Layer 13 of a small transformer language model trained on English Wikipedia (16 layers, counted from 0, width 128).
A neuron adds its activation times its output weights to the MLP's output. To switch it off is to set its activation to zero at one token and run the rest of the model.
A neuron's activation on a vector x is SiLU(gate . x + bias) times (in . x + bias), where the dot is the dot product.

Input weights of the MLP neurons that the questions are about. A number n stands for (n - 500) times 0.0015.
n115 gate (bias -0.310): 479 569 441 457 476 349 647 573 475 547 355 631 458 490 567 366 468 318 613 432 658 584 619 514 510 401 669 514 674 413 379 301 415 319 831 642 642 433 372 335 561 418 816 329 455 283 375 681 535 500 429 483 713 614 586 431 569 388 305 553 641 615 549 632 546 409 585 407 407 665 544 447 391 490 569 341 443 298 385 393 496 560 715 475 636 409 561 749 511 406 384 576 544 448 493 468 289 493 496 525 457 783 376 500 405 399 473 545 333 617 681 537 552 665 629 399 561 504 436 465 430 557 610 450 514 592 454 531
n408 gate (bias 0.028): 582 558 518 515 606 577 477 512 563 704 564 374 594 548 422 729 292 550 599 579 448 449 454 536 575 535 445 590 444 408 588 374 512 485 702 524 494 500 475 457 455 591 387 524 600 392 571 518 354 578 524 379 377 491 509 308 249 482 563 458 352 476 429 486 577 497 401 419 616 307 500 495 368 396 515 384 340 485 684 603 506 518 517 648 650 489 446 491 571 462 604 541 414 662 386 617 500 675 747 409 506 396 542 549 479 665 517 468 503 435 666 460 300 446 627 503 443 585 470 515 429 722 488 619 477 577 672 447
n434 gate (bias -0.261): 544 522 445 376 380 606 514 633 326 372 446 545 303 521 674 492 581 493 519 320 575 301 536 294 554 335 462 374 555 435 456 455 504 624 581 626 426 496 400 709 668 781 382 518 332 312 330 522 378 545 597 610 444 380 576 523 632 481 556 493 468 455 271 567 696 635 686 469 714 732 433 389 489 562 449 477 461 307 568 551 519 414 542 406 382 401 546 589 713 522 472 461 854 631 392 474 674 475 485 410 440 743 370 439 471 632 522 435 251 488 612 486 292 345 763 558 729 598 440 566 378 590 597 412 613 504 721 346
n444 gate (bias -0.193): 714 522 391 454 463 692 194 402 405 368 675 680 448 702 953 566 466 428 629 631 485 147 558 481 456 504 655 526 451 555 459 592 397 429 398 297 507 496 547 413 700 331 617 696 642 418 536 546 530 580 580 519 504 507 522 582 607 621 462 245 373 361 390 511 447 541 427 475 514 360 464 386 516 304 437 457 438 575 255 612 461 531 565 504 563 438 580 435 405 643 636 642 418 725 607 691 403 285 561 481 531 478 286 215 583 564 622 437 286 425 523 395 522 475 451 698 507 438 280 466 238 519 596 377 500 602 442 399
n521 gate (bias -0.108): 427 517 299 486 700 567 541 475 672 256 462 613 441 487 584 586 629 172 395 461 596 539 419 436 534 350 418 438 580 471 590 511 337 420 486 348 493 470 579 678 621 514 594 507 410 675 336 433 479 401 511 531 504 510 473 471 401 417 436 514 473 486 360 604 468 597 599 543 513 476 503 574 634 601 418 543 406 704 483 631 598 670 433 596 758 802 221 362 640 386 606 457 435 735 669 338 514 497 486 604 614 575 384 356 455 451 408 674 517 380 553 497 348 604 413 569 272 318 646 646 602 640 456 410 579 430 528 774
n115 in (bias 0.057): 543 371 303 468 645 378 539 578 488 28 465 568 327 420 688 647 647 508 592 480 338 233 569 204 592 523 398 519 540 463 410 649 303 500 221 484 439 492 589 324 569 532 599 626 586 637 580 556 416 629 641 480 584 424 414 467 362 647 528 320 473 427 584 278 273 480 520 492 489 544 397 549 286 647 461 639 324 390 481 547 161 472 310 605 431 607 233 420 718 701 485 452 299 303 692 468 355 570 629 504 776 461 568 504 655 540 461 663 603 235 597 553 524 420 468 343 530 557 241 587 492 561 492 451 272 624 443 520
n408 in (bias 0.066): 720 432 429 494 627 449 448 280 613 580 558 481 423 557 670 571 531 537 572 513 407 453 461 417 479 424 625 445 450 571 407 225 370 770 437 610 542 571 449 611 675 662 506 494 407 515 722 557 424 576 585 484 408 473 417 423 515 668 453 569 497 446 538 614 431 547 494 574 473 353 398 381 471 478 337 420 512 494 409 447 536 538 641 545 758 698 485 611 519 745 429 451 416 404 336 560 506 610 513 343 510 448 531 442 475 522 472 589 556 441 598 575 345 440 435 271 425 328 592 572 390 334 485 485 586 607 729 376
n434 in (bias -0.016): 480 492 463 89 577 378 436 513 628 529 456 695 593 465 479 525 738 561 587 709 517 553 686 579 544 524 517 544 504 351 504 625 396 439 582 434 551 652 430 618 621 296 217 561 188 246 720 629 587 521 438 631 550 422 592 610 415 458 376 224 559 521 430 646 479 435 488 434 496 516 338 460 678 529 653 487 630 589 599 411 389 595 586 500 635 504 512 380 520 439 368 561 411 354 574 256 722 737 317 529 387 643 525 576 122 647 464 801 341 453 654 232 557 689 598 459 528 492 705 749 697 626 725 441 557 623 153 476
n444 in (bias 0.037): 296 516 421 508 539 564 358 529 754 289 469 520 406 726 377 545 370 630 416 548 540 821 538 677 527 535 573 454 370 369 508 372 648 496 655 636 641 598 500 728 625 444 638 602 567 434 390 584 783 416 600 449 532 753 593 561 511 500 280 703 447 314 579 599 377 445 508 455 568 259 644 584 365 354 387 378 728 680 416 445 340 400 648 580 519 591 348 460 370 676 556 531 598 277 671 412 574 349 576 273 609 554 424 500 722 429 330 353 512 620 500 428 371 333 465 789 466 504 339 712 785 302 411 390 703 544 605 563
n521 in (bias 0.242): 434 403 367 349 699 581 626 80 522 441 522 775 571 440 473 615 594 554 78 587 381 688 483 477 556 526 152 622 589 343 544 505 545 774 701 455 466 589 597 414 604 695 321 527 138 395 581 455 554 599 410 411 405 504 570 665 529 366 423 500 363 203 464 375 460 611 279 348 632 901 479 516 352 616 364 454 290 385 444 487 765 735 744 359 569 243 487 351 589 553 618 496 565 420 482 347 605 701 324 335 491 522 455 537 571 664 622 640 460 416 541 556 310 462 686 597 748 555 550 469 581 546 622 939 531 263 309 407

Output weights of the MLP neurons that the questions are about. A number n stands for (n - 500) times 0.0017.
n115: 798 415 385 572 459 402 285 500 337 920 500 480 576 701 630 296 203 531 473 436 674 153 168 556 441 287 296 663 193 836 726 376 395 461 785 692 486 446 589 489 712 628 530 634 576 408 505 453 364 625 359 408 480 775 403 647 703 386 569 790 310 600 420 435 673 476 403 439 568 613 516 986 505 385 739 618 714 656 708 667 656 534 48 539 893 669 704 208 443 572 656 538 748 722 375 485 525 340 480 723 470 371 376 210 662 581 210 224 700 495 453 490 512 533 727 581 250 372 500 465 580 399 574 316 448 495 357 245
n408: 317 424 572 772 216 551 466 526 593 361 449 478 521 407 500 313 713 401 296 482 634 436 813 345 610 415 565 637 514 653 633 509 688 352 500 584 586 535 91 357 443 457 611 379 340 891 291 396 524 559 486 708 697 519 452 745 604 637 675 388 849 486 696 469 555 634 679 468 355 773 429 343 400 504 640 500 667 577 409 460 322 465 399 645 304 544 754 541 653 435 237 376 535 394 720 473 558 227 103 759 581 754 453 603 519 251 401 664 583 500 168 796 604 551 346 611 610 541 442 464 636 464 350 381 496 435 211 676
n434: 357 437 892 426 621 558 515 524 566 604 682 536 627 651 314 515 250 235 631 591 536 500 393 682 346 223 295 695 264 239 606 580 479 730 235 561 467 617 242 577 530 495 282 495 761 553 423 375 701 724 210 639 404 402 301 687 793 398 603 335 535 478 633 388 453 446 879 292 480 595 430 586 456 443 446 417 633 754 364 854 988 614 769 364 615 640 643 526 175 727 194 682 620 928 536 546 796 776 495 265 490 658 520 637 378 536 478 672 369 636 205 500 669 397 682 633 437 379 877 536 422 724 495 915 563 436 408 324
n444: 538 356 346 298 676 599 633 636 571 615 366 814 327 635 466 449 211 204 656 594 567 310 406 487 520 297 570 622 485 621 363 465 572 402 849 797 216 754 338 708 604 342 542 548 603 529 306 354 565 271 610 241 514 419 762 365 435 439 263 683 653 470 543 671 285 431 603 403 551 727 425 500 210 535 157 378 538 495 689 528 420 560 642 772 709 380 205 461 50 682 558 471 286 595 691 476 633 495 667 354 563 413 564 555 855 394 323 440 547 330 226 165 175 691 466 418 671 568 235 437 450 563 599 373 559 635 434 519
n521: 478 371 742 173 198 511 746 396 597 802 534 445 495 351 775 612 457 730 415 495 604 444 321 428 816 420 622 640 843 537 438 709 959 735 276 430 595 651 745 622 295 477 332 293 411 444 603 350 117 566 426 436 746 564 152 345 627 603 407 369 335 442 729 538 187 769 40 334 677 398 402 176 634 349 477 500 741 606 400 462 414 648 528 194 436 345 358 329 545 517 699 517 346 126 719 707 218 489 636 450 439 353 463 505 724 699 118 757 473 76 746 311 420 437 423 500 354 394 392 113 459 361 857 450 479 660 228 629

Each question names a token from some text and the token that comes next. It shows the vector x that enters the MLP there. A number n stands for (n - 500) times 0.017.

Then comes g, the gradient of the next token's log-probability with respect to the MLP's output, scaled to length 1. A neuron's effect is roughly proportional to its activation times (output weights . g). A number n stands for (n - 500) times 0.0007.

" also", then " acting"
x: 503 459 506 494 515 593 411 554 463 564 519 485 548 572 560 537 566 511 511 445 457 528 466 551 499 568 514 503 487 445 518 493 406 537 471 432 515 582 115 542 559 483 520 546 585 600 534 414 450 518 513 495 508 483 463 467 460 498 580 519 550 444 403 503 500 519 488 590 437 399 539 443 519 498 518 463 441 559 522 577 486 556 481 539 526 528 503 476 505 443 494 456 478 527 575 482 505 462 507 507 542 601 556 546 479 410 461 583 569 541 577 515 555 517 429 467 461 474 515 485 500 471 356 466 527 510 510 508
g: 553 540 503 652 390 539 396 599 520 836 485 675 860 389 689 330 455 353 465 407 508 718 638 514 407 401 379 695 543 524 701 591 528 336 441 385 304 567 477 473 617 719 552 642 523 598 463 364 718 295 639 570 468 425 614 512 461 326 564 494 681 507 474 536 334 447 341 448 580 688 508 527 578 268 695 757 637 347 511 445 432 383 668 454 523 789 395 526 611 812 472 595 469 563 399 430 691 725 400 593 437 511 507 347 426 485 350 582 359 461 582 562 552 392 446 753 618 402 448 538 576 573 462 642 515 348 616 663
Switching off which neuron hurts the next token most? n521

" from", then " Bishop"
x: 563 525 509 441 543 560 498 512 503 518 556 500 605 502 536 535 566 510 478 460 499 536 446 540 427 539 548 555 449 456 572 484 446 552 469 425 465 552 44 529 472 503 508 506 582 602 545 437 445 507 514 538 499 486 477 503 450 445 574 461 544 465 470 474 471 526 445 539 466 475 502 413 499 518 523 503 481 560 510 561 493 525 492 539 571 467 532 555 542 466 529 410 461 539 536 487 540 439 512 454 549 546 560 519 535 476 400 503 518 479 513 556 540 485 485 442 490 440 506 520 509 564 448 504 457 541 489 517
g: 607 310 409 374 390 477 598 535 501 451 465 578 554 656 457 634 632 395 560 872 589 311 514 340 591 436 607 335 675 393 467 569 757 534 160 509 391 715 622 508 481 488 604 546 633 410 519 437 536 498 599 620 295 596 562 640 657 377 584 551 644 419 373 525 478 320 624 618 357 430 386 535 617 437 457 485 667 646 455 438 522 456 446 642 440 402 331 598 690 493 326 470 760 543 482 522 327 404 486 685 513 282 408 436 620 431 584 423 645 328 549 474 534 474 445 422 340 458 578 647 462 204 162 314 876 471 540 506
Switching off which neuron hurts the next token most? n408

"on", then "á"
x: 516 387 467 518 441 514 528 551 499 462 539 493 509 460 576 540 481 556 417 482 460 586 501 520 493 431 563 448 485 555 487 512 570 533 451 467 423 530 260 422 508 472 515 461 527 562 507 462 502 496 543 452 483 366 548 515 477 543 514 478 580 458 463 460 454 589 377 620 493 403 647 336 435 519 549 497 542 496 438 556 492 510 482 573 562 386 545 584 504 494 577 480 507 488 564 501 521 393 585 546 465 430 456 537 553 471 541 537 526 467 573 452 587 492 561 482 495 516 511 463 519 537 423 565 565 518 404 429
g: 547 621 555 511 620 638 480 233 359 268 470 261 549 476 478 523 469 770 612 494 341 435 456 397 503 545 427 475 392 434 375 371 380 472 536 693 255 422 381 734 561 530 472 464 227 675 467 641 424 398 561 529 855 223 285 481 626 486 464 514 568 563 497 419 668 442 450 519 441 371 749 588 407 625 649 600 470 553 670 508 448 529 646 421 894 325 574 377 509 456 346 606 358 271 527 352 295 589 498 420 690 441 537 640 215 503 450 514 358 391 359 515 508 485 484 499 394 417 642 722 506 598 627 502 604 544 415 540
Switching off which neuron hurts the next token most? n444

" past", then "or"
x: 546 516 560 485 546 581 475 495 490 557 538 472 509 491 551 508 537 472 505 470 507 513 441 556 416 590 571 503 455 505 458 488 514 531 438 468 465 603 149 545 525 478 567 482 495 582 533 397 460 500 562 515 547 477 412 462 410 458 583 439 522 487 510 427 495 443 434 555 465 461 515 349 488 541 519 535 466 534 465 574 419 521 490 524 520 450 531 578 516 426 499 400 451 453 526 403 480 461 560 437 502 564 517 495 506 502 427 610 572 501 563 525 562 470 514 432 526 451 477 574 562 532 431 536 483 513 429 485
g: 528 636 445 391 383 410 487 613 622 626 742 559 539 509 439 374 590 703 437 400 297 545 401 319 471 483 817 362 630 565 135 535 645 394 193 399 418 532 559 582 536 440 324 417 383 469 503 449 681 398 512 592 332 421 486 564 750 608 163 514 790 763 511 387 409 410 422 472 372 335 603 404 431 502 609 562 470 599 471 243 452 747 389 233 381 526 535 505 387 574 493 512 518 352 647 406 465 552 502 566 529 525 614 370 500 315 513 546 385 390 334 572 538 471 625 698 468 630 457 490 572 647 566 520 343 551 218 580
Switching off which neuron hurts the next token most? n115

"za", then "ret"
x: 521 492 570 514 451 512 416 539 530 530 521 454 536 615 551 554 499 551 421 523 429 530 457 514 395 482 533 433 494 562 446 464 522 518 420 454 514 525 361 465 509 554 383 449 553 535 470 399 502 375 533 538 518 545 445 497 429 531 561 508 520 522 505 471 469 590 355 550 479 497 469 360 501 439 499 523 478 519 405 503 600 541 520 527 553 319 568 494 567 455 491 485 594 607 551 471 480 550 463 549 491 536 496 459 503 472 609 496 548 481 437 510 545 449 663 465 496 561 378 506 499 406 450 445 485 561 430 433
g: 415 451 621 370 375 622 493 529 556 701 508 403 482 501 523 513 528 586 344 561 540 527 723 697 482 448 390 371 513 434 508 574 595 539 314 456 636 297 662 466 650 527 421 640 462 644 403 464 466 470 327 486 500 548 414 499 581 420 692 468 519 579 548 591 412 519 888 743 315 250 497 606 525 512 439 572 503 506 842 504 572 389 321 694 583 556 493 435 593 477 502 487 574 730 375 680 703 590 558 480 401 467 359 425 345 341 759 582 174 506 714 628 445 610 579 665 412 457 675 589 347 564 330 445 504 116 325 318
Switching off which neuron hurts the next token most? n444

"ions", then " Ca"
x: 513 464 502 512 535 518 443 547 504 528 493 483 484 543 484 553 614 531 439 474 449 544 538 532 456 457 503 489 497 452 527 505 580 583 554 451 481 559 206 456 544 476 498 357 536 527 512 456 530 454 566 494 473 409 501 539 439 522 555 452 550 537 519 505 478 557 388 598 467 515 540 302 475 495 505 434 499 462 437 588 514 557 567 558 556 475 543 657 456 497 496 469 487 466 560 488 490 454 589 486 428 587 509 512 535 484 614 529 463 609 441 438 600 480 460 499 521 467 478 452 558 521 434 520 510 512 448 444
g: 455 595 200 485 390 320 400 493 678 293 699 506 652 523 485 498 739 528 437 350 617 496 677 315 473 500 527 498 594 551 484 551 443 430 245 771 477 692 517 496 159 575 337 641 435 334 547 361 589 561 443 685 589 408 494 686 382 281 493 393 472 232 680 475 477 612 592 395 421 465 544 444 568 335 375 417 682 397 435 655 622 451 712 549 520 268 495 674 725 529 502 318 459 291 446 632 434 536 433 499 615 510 550 368 313 511 374 535 655 495 617 552 367 857 534 612 509 594 659 574 546 413 628 417 646 480 598 606
Switching off which neuron hurts the next token most? n115

"30", then " Mo"
x: 532 481 454 448 587 505 523 489 601 519 534 500 562 526 473 578 580 546 468 486 480 529 484 501 480 526 399 475 486 507 473 431 546 553 408 436 388 614 254 463 462 478 545 498 551 533 546 468 477 478 547 401 477 483 449 478 531 520 595 543 503 552 553 550 572 576 439 524 412 477 537 376 473 493 494 417 497 548 429 609 516 608 507 568 563 422 527 623 572 561 541 475 507 487 514 450 547 523 530 380 485 491 428 548 541 418 417 519 532 552 553 466 614 406 492 443 502 497 402 503 517 513 411 535 500 557 446 521
g: 518 568 383 542 413 547 386 757 535 619 574 508 585 482 528 623 507 473 650 352 770 576 502 422 756 306 618 648 503 326 566 479 474 430 300 598 472 603 431 440 465 660 480 346 544 274 483 392 338 560 715 566 641 631 622 560 380 461 617 435 462 235 623 469 305 577 357 426 598 475 628 438 387 334 495 783 571 484 222 619 551 328 730 381 485 470 575 370 541 613 700 301 416 325 577 441 295 466 650 459 365 404 767 515 456 458 566 646 622 319 508 546 461 721 515 532 717 537 716 578 381 240 501 454 595 719 480 609
Which neuron, switched off, raises the next token's probability most? n521

" have", then " a"
x: 518 477 485 451 575 608 422 519 483 569 561 499 534 477 521 486 535 506 454 484 485 552 457 568 421 566 522 526 411 432 512 488 465 589 541 452 554 536 149 524 510 564 508 436 526 528 537 441 379 510 529 446 580 503 480 474 397 488 622 483 521 468 410 473 539 557 514 591 508 459 505 383 442 504 548 486 451 492 485 584 486 541 480 505 515 412 493 535 466 489 508 402 471 548 571 420 474 427 525 515 516 628 536 537 494 503 441 520 575 538 509 544 477 470 456 465 554 487 503 505 546 511 385 471 467 523 446 506
g: 609 550 670 415 548 389 476 523 448 468 506 322 481 470 456 393 619 611 209 679 339 282 450 369 513 604 425 587 388 362 639 585 477 405 398 446 663 457 439 399 457 349 570 486 528 730 304 515 460 519 439 498 490 354 481 476 625 410 312 366 619 449 421 503 397 786 583 421 226 625 586 534 514 461 515 248 576 497 458 711 565 761 409 704 559 394 376 383 547 190 538 402 345 461 425 653 424 468 225 355 880 590 628 666 477 339 571 308 522 549 473 271 566 673 574 427 475 616 484 484 371 591 442 408 158 483 532 504
Switching off which neuron hurts the next token most? n408

" important", then " television"
x: 466 421 529 447 564 632 504 550 492 607 526 451 499 548 535 535 594 524 503 511 480 545 510 559 471 588 488 553 417 473 491 474 498 533 486 501 466 574 124 508 486 492 519 496 457 515 596 420 434 503 550 497 540 459 521 472 446 503 623 518 527 451 483 465 491 477 460 586 432 503 547 410 498 472 518 493 415 502 465 570 487 562 529 504 500 452 559 522 495 506 467 459 483 557 527 475 538 507 567 468 516 639 536 581 555 497 398 589 528 467 475 560 535 530 436 483 537 522 566 514 524 496 389 471 555 528 482 485
g: 852 657 591 656 351 407 669 418 521 654 497 371 653 284 488 569 532 215 478 415 488 443 457 460 539 392 511 724 273 642 473 419 600 376 674 360 362 154 518 429 459 433 401 701 546 564 353 558 672 654 576 628 673 337 315 268 544 326 521 455 537 508 420 532 266 419 358 381 502 652 623 530 343 648 518 420 266 512 467 608 410 664 637 525 569 380 669 387 565 534 630 467 350 393 291 394 731 455 375 606 498 564 589 500 369 360 485 449 636 419 409 634 634 412 410 534 482 542 275 412 486 611 520 673 528 514 744 530
Switching off which neuron hurts the next token most? n408

" then", then " Minister"
x: 481 428 485 493 556 550 493 516 478 551 525 508 545 538 545 536 574 482 451 451 475 565 421 562 498 562 524 522 457 481 532 513 434 537 490 465 498 574 62 523 521 531 464 540 546 529 584 396 457 537 472 494 518 499 468 465 450 482 600 500 549 477 461 503 464 525 480 534 460 428 553 383 502 486 527 456 466 541 506 591 466 489 428 555 527 472 559 493 530 486 511 459 486 516 552 456 460 483 520 474 566 549 518 507 539 434 439 567 559 561 568 535 578 509 456 454 463 506 503 525 552 459 394 523 511 535 463 480
g: 664 424 481 316 596 591 487 461 601 455 231 455 870 661 709 558 665 494 564 662 514 392 429 489 589 542 493 657 512 516 596 669 454 315 340 393 386 651 615 846 682 406 320 629 642 527 576 460 783 345 499 557 539 532 545 666 464 542 294 446 431 317 440 644 522 454 661 295 509 422 407 612 299 449 519 794 512 450 449 494 594 690 577 562 488 498 435 602 667 389 578 445 610 488 409 459 679 478 643 621 472 532 742 524 524 500 513 452 448 204 537 448 574 313 677 566 437 434 507 373 641 463 242 497 732 407 546 713
Which neuron, switched off, raises the next token's probability most? n408

"els", then "bl"
x: 526 483 492 441 486 533 493 439 453 558 526 537 538 522 540 497 548 460 430 460 502 598 505 533 518 496 512 533 578 500 374 492 542 554 497 435 471 611 151 478 509 465 539 418 527 437 522 516 535 527 516 474 483 407 562 450 455 508 570 450 516 511 519 516 483 540 439 589 413 465 482 356 534 513 550 464 476 492 490 488 511 512 550 491 571 457 598 619 491 493 560 570 489 516 530 445 586 483 561 484 468 570 467 577 518 388 441 543 507 487 550 505 556 420 541 485 498 450 418 450 509 567 424 548 485 597 512 448
g: 619 445 350 452 346 565 287 161 720 461 440 448 562 364 226 430 648 530 734 572 563 641 618 668 456 374 425 488 379 706 611 716 409 732 530 437 529 410 482 489 505 425 243 339 515 620 510 725 336 399 607 361 367 689 612 534 632 640 440 729 549 460 776 623 471 567 423 628 480 375 366 350 445 538 359 657 491 581 589 433 470 469 407 613 488 608 522 474 718 437 393 556 344 364 522 571 392 395 597 542 514 598 521 584 187 606 634 451 639 456 356 316 456 378 635 633 458 649 608 766 575 619 544 518 392 466 685 384
Switching off which neuron hurts the next token most? n115

"G", then ")"
x: 550 419 447 500 481 533 513 476 521 517 525 500 548 537 457 600 519 583 506 471 429 550 492 566 475 518 464 524 506 515 450 457 459 517 427 398 415 502 237 453 461 528 498 506 609 518 622 455 489 431 456 482 443 424 521 482 416 547 578 460 519 492 508 446 567 532 421 623 405 516 529 415 470 536 512 451 448 505 464 570 541 530 484 524 580 408 585 582 585 561 570 377 526 504 506 465 489 465 517 400 383 542 480 591 539 453 468 512 553 535 528 488 632 394 507 432 522 459 474 467 499 550 440 506 510 448 443 465
g: 614 235 458 571 754 326 590 386 404 288 532 547 581 322 576 652 604 483 545 539 415 576 307 387 479 462 456 368 589 482 399 427 496 334 556 721 665 519 509 307 582 446 391 579 425 415 528 392 582 619 427 446 481 421 263 596 545 346 374 499 450 644 603 491 589 513 455 772 621 388 663 512 513 608 567 455 633 576 430 530 605 285 356 132 115 697 527 383 392 537 370 527 367 505 419 678 566 481 633 402 619 757 568 669 546 679 548 572 587 643 559 437 587 617 363 546 671 434 555 501 348 562 434 196 769 472 342 437
Which neuron, switched off, raises the next token's probability most? n444

" programme", then " for"
x: 510 465 488 465 544 552 478 538 524 576 522 488 519 499 543 581 593 520 517 460 429 519 395 491 463 527 555 515 473 440 455 471 473 549 512 423 452 605 190 450 468 559 528 450 553 537 587 462 451 475 501 444 469 423 496 505 494 484 608 431 533 457 465 442 489 496 426 563 434 474 500 406 487 478 534 461 440 524 491 487 450 554 437 569 511 431 567 523 578 544 517 473 481 521 523 418 542 514 483 396 403 717 558 538 550 451 490 527 531 541 539 571 545 464 579 425 520 472 486 495 512 525 432 488 471 499 425 407
g: 297 547 550 242 374 548 409 496 493 604 670 415 550 622 500 496 466 562 601 467 449 343 396 477 496 454 377 529 357 302 611 621 501 583 436 490 330 596 445 593 454 572 265 668 474 628 363 416 385 637 564 616 247 465 582 462 646 531 585 507 545 356 483 526 290 527 673 566 464 710 597 602 414 158 548 411 409 316 577 624 738 561 706 201 556 634 721 513 350 385 476 492 548 493 515 365 541 469 466 440 489 577 353 626 295 597 717 556 569 489 482 390 555 378 639 718 282 323 779 685 615 603 228 642 476 350 732 430
Which neuron, switched off, raises the next token's probability most? n408

" of", then " news"
x: 492 438 492 449 557 592 448 543 500 549 580 487 521 533 497 540 513 529 461 432 537 490 513 590 447 595 529 562 446 421 520 491 473 566 479 470 525 485 58 528 510 530 499 469 497 563 549 430 391 459 516 489 518 487 521 502 399 433 552 486 518 445 459 478 481 494 488 611 467 455 541 462 457 492 510 510 465 458 520 554 479 551 539 537 545 463 532 500 458 465 518 423 472 582 534 485 486 449 539 463 558 589 542 515 504 454 442 498 543 514 518 536 527 476 438 486 564 472 516 526 525 551 401 505 474 524 476 490
g: 761 532 509 531 369 601 726 380 555 530 377 359 666 608 387 601 546 498 597 582 396 520 524 484 762 427 537 552 475 454 482 671 518 433 442 548 483 92 536 476 540 375 445 429 628 414 443 556 657 586 483 570 475 499 576 427 447 502 660 469 386 573 446 431 658 321 360 342 542 511 479 592 337 524 486 560 417 529 415 706 322 651 615 781 518 438 581 650 617 597 675 424 399 625 237 147 681 704 438 654 332 501 546 473 524 513 373 417 648 372 671 572 672 542 475 427 437 488 399 426 392 543 303 296 679 799 854 606
Which neuron, switched off, raises the next token's probability most? n408

" the", then "ology"
x: 498 466 487 417 565 618 482 514 504 554 564 522 519 535 473 531 540 496 488 475 470 495 492 567 441 592 533 533 526 444 509 497 500 521 446 459 462 567 18 463 464 493 471 501 554 534 524 433 477 527 561 512 506 537 491 477 421 440 566 498 584 441 483 456 491 509 468 565 482 471 531 431 445 467 562 498 458 496 461 545 500 526 503 555 543 467 582 513 539 485 511 473 541 514 534 471 526 447 544 481 507 553 574 583 526 555 436 524 511 496 498 538 500 471 458 493 538 507 536 508 524 496 427 506 518 488 502 497
g: 458 543 565 602 456 414 553 405 300 477 548 529 312 528 427 384 428 528 590 637 285 488 333 419 470 353 838 562 788 296 442 645 666 391 384 413 467 656 577 369 461 236 596 500 367 514 270 632 570 687 620 482 539 411 432 642 468 617 342 598 633 596 517 259 338 579 316 402 660 553 354 346 675 478 881 592 409 353 395 570 392 460 521 295 355 277 330 729 546 622 698 600 615 351 404 424 507 529 648 480 352 272 483 551 525 644 513 393 543 548 415 451 437 632 703 408 396 447 540 571 630 570 436 603 506 574 601 433
Which neuron, switched off, raises the next token's probability most? n408

" Ti", then "l"
x: 516 540 512 449 510 530 566 518 561 531 533 488 531 562 490 495 533 417 595 444 458 502 401 506 448 538 481 525 530 540 451 541 506 601 403 363 531 548 381 499 403 565 430 456 565 598 569 382 466 486 536 548 522 555 523 478 450 529 572 463 456 477 503 494 547 494 424 610 459 453 542 249 416 549 527 451 414 511 453 502 505 496 454 521 551 402 630 675 497 491 525 442 428 590 480 509 515 418 552 525 486 549 521 510 481 516 467 496 573 576 452 540 533 492 539 510 494 482 449 552 504 414 441 492 503 491 482 420
g: 310 617 414 522 431 201 689 379 347 243 368 642 570 449 657 491 572 666 346 524 292 460 291 481 553 484 562 432 485 171 499 563 409 669 667 439 340 458 500 627 390 666 562 316 539 631 428 555 493 491 557 585 261 532 633 698 353 549 548 847 487 488 561 698 394 431 539 305 410 411 580 451 508 201 461 568 299 425 495 343 472 372 636 613 626 582 441 361 595 499 240 516 312 534 451 399 491 504 434 284 503 638 520 526 728 597 318 249 528 487 451 539 503 392 403 490 369 586 405 653 499 541 622 244 560 467 430 584
Which neuron, switched off, raises the next token's probability most? n444